Layer 8 of a small transformer language model trained on English Wikipedia (11 layers, counted from 0, width 64).
A neuron's activation on a vector x is GELU(gate . x) times (in . x), where the dot is the dot product.
The model reads these tokens: " to" " fight" " off" " two" " enemy" " bomb" "ers" " which" " flew" " over" " her" " formation" "." " She" " remained"

The vector x that enters this layer's MLP at each token. A number n stands for (n - 500) times 0.0075.
0 " to": 529 102 383 479 410 56 726 577 397 731 433 615 571 517 492 425 570 673 809 365 690 501 659 518 383 461 364 446 452 640 553 491 489 501 530 445 433 336 429 486 618 642 608 654 458 541 591 562 518 560 634 368 615 391 482 444 511 616 544 559 384 571 577 502
1 " fight": 787 405 308 459 516 212 524 709 529 362 651 637 568 573 443 271 492 558 472 463 629 356 596 452 401 451 409 444 450 513 457 602 545 770 376 586 560 365 445 444 607 559 480 595 617 549 694 652 572 509 657 516 604 471 575 559 206 404 319 642 370 353 829 280
2 " off": 627 322 428 379 468 49 544 618 540 358 641 730 461 681 493 329 560 635 518 517 672 389 608 344 269 358 544 490 519 366 460 451 557 763 483 390 496 463 401 551 561 616 562 440 568 505 452 769 472 490 706 450 675 509 469 621 435 567 349 588 498 446 801 314
3 " two": 619 590 449 470 540 136 554 454 510 561 624 820 479 636 438 552 537 366 446 598 544 354 657 524 407 377 344 459 682 529 688 429 445 449 470 641 527 311 433 500 618 529 508 554 622 445 706 655 424 464 380 352 585 359 599 575 231 729 298 558 496 373 878 350
4 " enemy": 739 393 431 390 459 184 621 493 608 590 700 736 466 546 545 493 416 499 453 577 481 485 607 679 507 561 405 547 642 445 547 589 349 492 423 631 543 427 287 518 575 638 439 594 570 453 789 587 441 490 487 633 734 347 606 567 118 552 430 625 460 444 827 311
5 " bomb": 854 510 470 358 444 340 545 654 514 200 579 728 564 567 427 329 678 498 372 432 561 489 581 528 553 566 338 525 612 541 513 589 421 437 409 484 588 197 462 522 646 531 570 468 498 352 729 627 429 653 681 682 663 571 470 644 104 473 544 614 362 461 643 310
6 "ers": 562 336 477 618 543 160 466 474 488 607 544 491 715 538 496 490 589 640 437 781 573 448 638 444 366 555 316 455 589 560 539 646 374 546 446 638 513 456 489 446 478 539 486 380 352 458 824 591 551 471 671 465 581 353 520 609 33 390 351 585 626 506 664 405
7 " which": 590 469 378 698 492 23 779 497 476 399 539 679 509 511 444 613 327 575 507 387 397 481 592 732 313 500 529 554 578 585 652 633 421 462 502 485 567 569 545 611 478 515 628 484 456 657 708 464 549 331 709 734 531 417 468 441 302 415 417 623 521 361 839 482
8 " flew": 624 500 308 434 420 251 643 644 584 288 587 676 454 515 356 450 624 517 581 530 350 534 572 369 320 538 400 384 584 337 607 498 393 711 485 496 653 308 446 470 592 577 696 471 538 637 799 563 581 606 422 586 725 526 641 631 188 599 374 576 500 354 803 271
9 " over": 708 396 300 462 517 172 766 565 354 448 495 596 678 748 355 330 577 631 606 498 392 448 682 442 403 424 335 443 580 481 509 393 363 558 407 441 517 534 363 577 408 510 570 427 712 464 417 577 313 484 489 622 527 582 591 450 277 605 196 560 267 671 647 339
10 " her": 494 414 502 432 515 236 799 577 304 476 589 559 458 425 505 525 595 477 473 727 439 517 686 587 386 505 350 369 531 343 509 525 406 656 315 603 467 362 429 420 571 439 466 629 585 662 713 333 523 431 461 479 718 333 492 512 24 661 394 543 531 432 691 437
11 " formation": 822 435 493 515 546 138 596 423 552 293 543 530 602 571 270 517 622 727 346 575 657 411 569 508 528 705 336 423 558 450 585 552 415 570 303 588 570 514 498 522 488 619 364 585 432 443 677 348 528 467 595 612 760 531 477 580 207 521 367 665 461 431 762 425
12 ".": 432 548 458 556 356 57 464 380 288 487 504 550 721 318 410 488 581 385 654 653 403 605 349 757 449 630 498 642 432 454 474 622 383 651 604 510 465 515 445 637 315 562 647 635 467 515 715 572 460 493 685 626 572 560 402 542 344 573 212 484 397 441 642 408
13 " She": 542 520 503 500 591 446 745 529 553 442 536 700 458 339 456 635 642 422 318 299 361 597 595 473 317 438 303 589 697 368 713 588 478 539 409 385 545 472 357 437 562 458 552 532 416 796 290 368 453 531 817 411 386 179 452 358 118 368 270 426 555 408 617 597
14 " remained": 475 557 356 548 589 211 843 514 606 418 393 697 410 510 414 490 430 581 479 453 661 325 717 200 487 627 395 574 511 451 631 476 464 731 551 402 558 298 623 397 565 537 648 753 307 765 577 444 680 405 532 608 686 440 589 626 321 391 201 560 476 403 609 419

Each question shows the input weights of one neuron of the MLP. A number n stands for (n - 500) times 0.001.

n18 gate: 497 512 784 526 604 438 381 330 460 471 385 426 483 354 712 522 192 518 354 225 409 666 618 422 519 350 506 424 480 631 382 514 526 278 626 664 546 566 653 409 495 590 514 576 462 387 729 646 523 426 546 370 390 612 627 506 617 379 618 366 581 605 455 655
n18 in: 407 648 279 374 331 507 480 397 315 597 627 736 270 333 454 185 475 601 515 378 632 419 422 439 508 487 410 668 455 552 488 537 559 468 442 498 540 516 556 503 696 538 561 677 505 442 423 494 599 722 304 610 410 631 627 473 570 528 714 361 440 504 412 714
On which token does it fire most, and how strongly? 6 "ers", at about 0.4

n24 gate: 377 529 369 568 554 619 476 562 552 561 568 408 467 365 336 361 478 588 429 541 358 482 257 398 561 477 575 495 403 443 305 679 555 400 480 620 577 703 465 362 353 602 476 457 297 654 543 462 349 556 546 593 512 291 447 638 703 430 720 494 628 494 333 589
n24 in: 475 455 666 506 553 517 614 436 470 362 340 583 484 470 536 519 523 466 413 526 519 425 568 597 837 423 574 360 565 548 712 421 664 701 430 413 525 384 587 645 390 456 668 355 416 489 604 463 524 351 383 567 378 656 690 450 580 465 483 433 421 497 768 552
Its three highest activations, in order, are on tokens 6 "ers", 13 " She", 0 " to"

n81 gate: 588 394 520 546 754 673 230 431 599 476 247 489 453 286 415 728 546 405 483 470 703 597 397 462 556 461 552 373 374 528 529 396 455 401 436 504 472 786 428 534 411 749 597 441 429 498 593 406 447 691 507 326 630 231 488 407 517 322 493 524 551 573 280 465
n81 in: 572 342 804 489 453 573 395 348 674 638 650 310 565 484 709 552 498 465 648 390 453 472 633 470 519 454 492 619 488 520 516 270 380 514 746 481 415 484 525 329 671 595 272 710 639 509 381 528 428 575 340 557 510 643 461 651 509 463 593 683 655 495 515 571
It fires most on token 12 "."

n180 gate: 436 460 604 654 556 721 458 594 778 820 518 505 585 588 649 353 461 440 478 329 494 609 386 531 498 489 450 467 410 554 299 622 657 307 491 236 593 716 511 334 511 550 478 480 560 560 429 651 481 703 607 425 632 648 447 738 532 439 630 590 646 496 457 662
n180 in: 619 370 537 557 782 222 245 304 371 595 397 521 279 438 513 583 439 499 433 544 496 714 461 458 561 621 451 247 516 423 496 393 563 328 734 402 689 596 647 605 475 525 397 575 595 630 617 566 590 438 661 652 510 661 271 483 335 394 589 475 533 436 663 646
It fires most on token 9 " over"

n86 gate: 438 607 272 367 375 706 607 698 475 571 640 673 413 489 685 462 186 348 418 407 536 587 601 498 698 356 405 434 548 624 425 419 285 667 550 502 478 692 619 379 570 711 580 485 538 571 468 482 510 421 360 425 534 604 435 486 633 668 545 593 566 610 455 526
n86 in: 662 652 375 460 315 528 459 530 558 607 544 560 446 621 490 568 428 470 455 470 317 327 473 390 427 277 493 638 576 543 439 754 399 571 450 458 400 513 623 507 660 721 651 404 580 431 363 698 291 318 412 480 582 669 486 592 526 566 509 554 545 605 662 695
On which token does it fire most, and how strongly? 10 " her", at about 0.14

n65 gate: 463 745 475 494 285 444 402 526 584 523 549 557 742 400 494 533 475 798 365 379 544 471 495 442 642 576 672 591 298 291 468 580 575 617 542 608 394 620 371 493 487 505 542 522 292 366 505 259 615 459 391 454 498 546 674 414 468 690 745 590 563 457 593 659
n65 in: 462 636 338 395 598 602 601 521 337 395 438 721 506 342 792 342 275 387 403 447 623 533 531 663 381 474 521 597 366 621 486 556 568 670 419 458 640 499 504 477 639 427 340 466 516 363 519 432 330 559 411 580 543 378 588 363 500 428 384 632 338 611 532 353
It fires most on token 6 "ers"

n38 gate: 331 433 580 369 503 395 447 517 524 510 496 591 222 512 534 462 473 489 605 636 448 626 521 287 500 151 599 451 230 439 717 592 442 581 497 391 482 381 471 423 531 604 446 464 513 394 492 510 485 359 390 507 606 443 734 432 562 347 551 531 543 611 524 389
n38 in: 525 362 452 674 527 474 448 518 627 429 366 441 355 713 319 476 682 569 524 625 392 491 499 574 441 379 743 397 331 617 552 602 579 427 571 358 666 438 620 455 429 405 507 480 385 500 574 520 607 364 479 500 369 403 471 568 441 308 455 563 577 460 658 299
Its three highest activations, in order, are on tokens 2 " off", 8 " flew", 14 " remained"

n59 gate: 359 551 464 459 605 669 376 428 620 393 537 436 529 537 663 510 454 485 501 553 402 626 349 260 426 429 479 438 269 420 300 400 627 368 605 457 566 613 603 484 407 462 380 511 563 271 669 423 480 590 280 579 538 299 352 561 583 401 553 368 352 459 448 471
n59 in: 452 610 629 431 414 483 447 565 602 689 450 559 605 424 539 401 285 402 319 486 792 513 500 638 198 514 647 628 586 599 639 518 451 457 536 427 542 419 450 413 595 506 520 633 534 611 552 551 409 483 481 416 529 623 565 487 510 542 528 625 650 427 428 568
Its three highest activations, in order, are on tokens 9 " over", 8 " flew", 11 " formation"

n16 gate: 347 415 480 357 615 611 262 652 323 377 403 501 503 483 587 572 339 484 495 593 566 498 332 530 605 360 591 543 301 378 767 302 554 424 577 652 332 580 496 600 492 504 581 368 498 381 602 414 571 505 220 559 410 345 748 405 495 505 795 419 616 585 579 443
n16 in: 632 467 456 487 501 545 544 304 367 591 527 410 504 553 536 151 467 476 436 536 530 529 612 422 497 671 532 415 586 383 362 553 325 407 407 512 630 567 412 344 496 850 500 764 522 296 671 537 365 438 451 551 664 736 671 583 632 783 500 392 582 574 351 436
On which two tokens does it fire most, strongest first? 7 " which", 13 " She"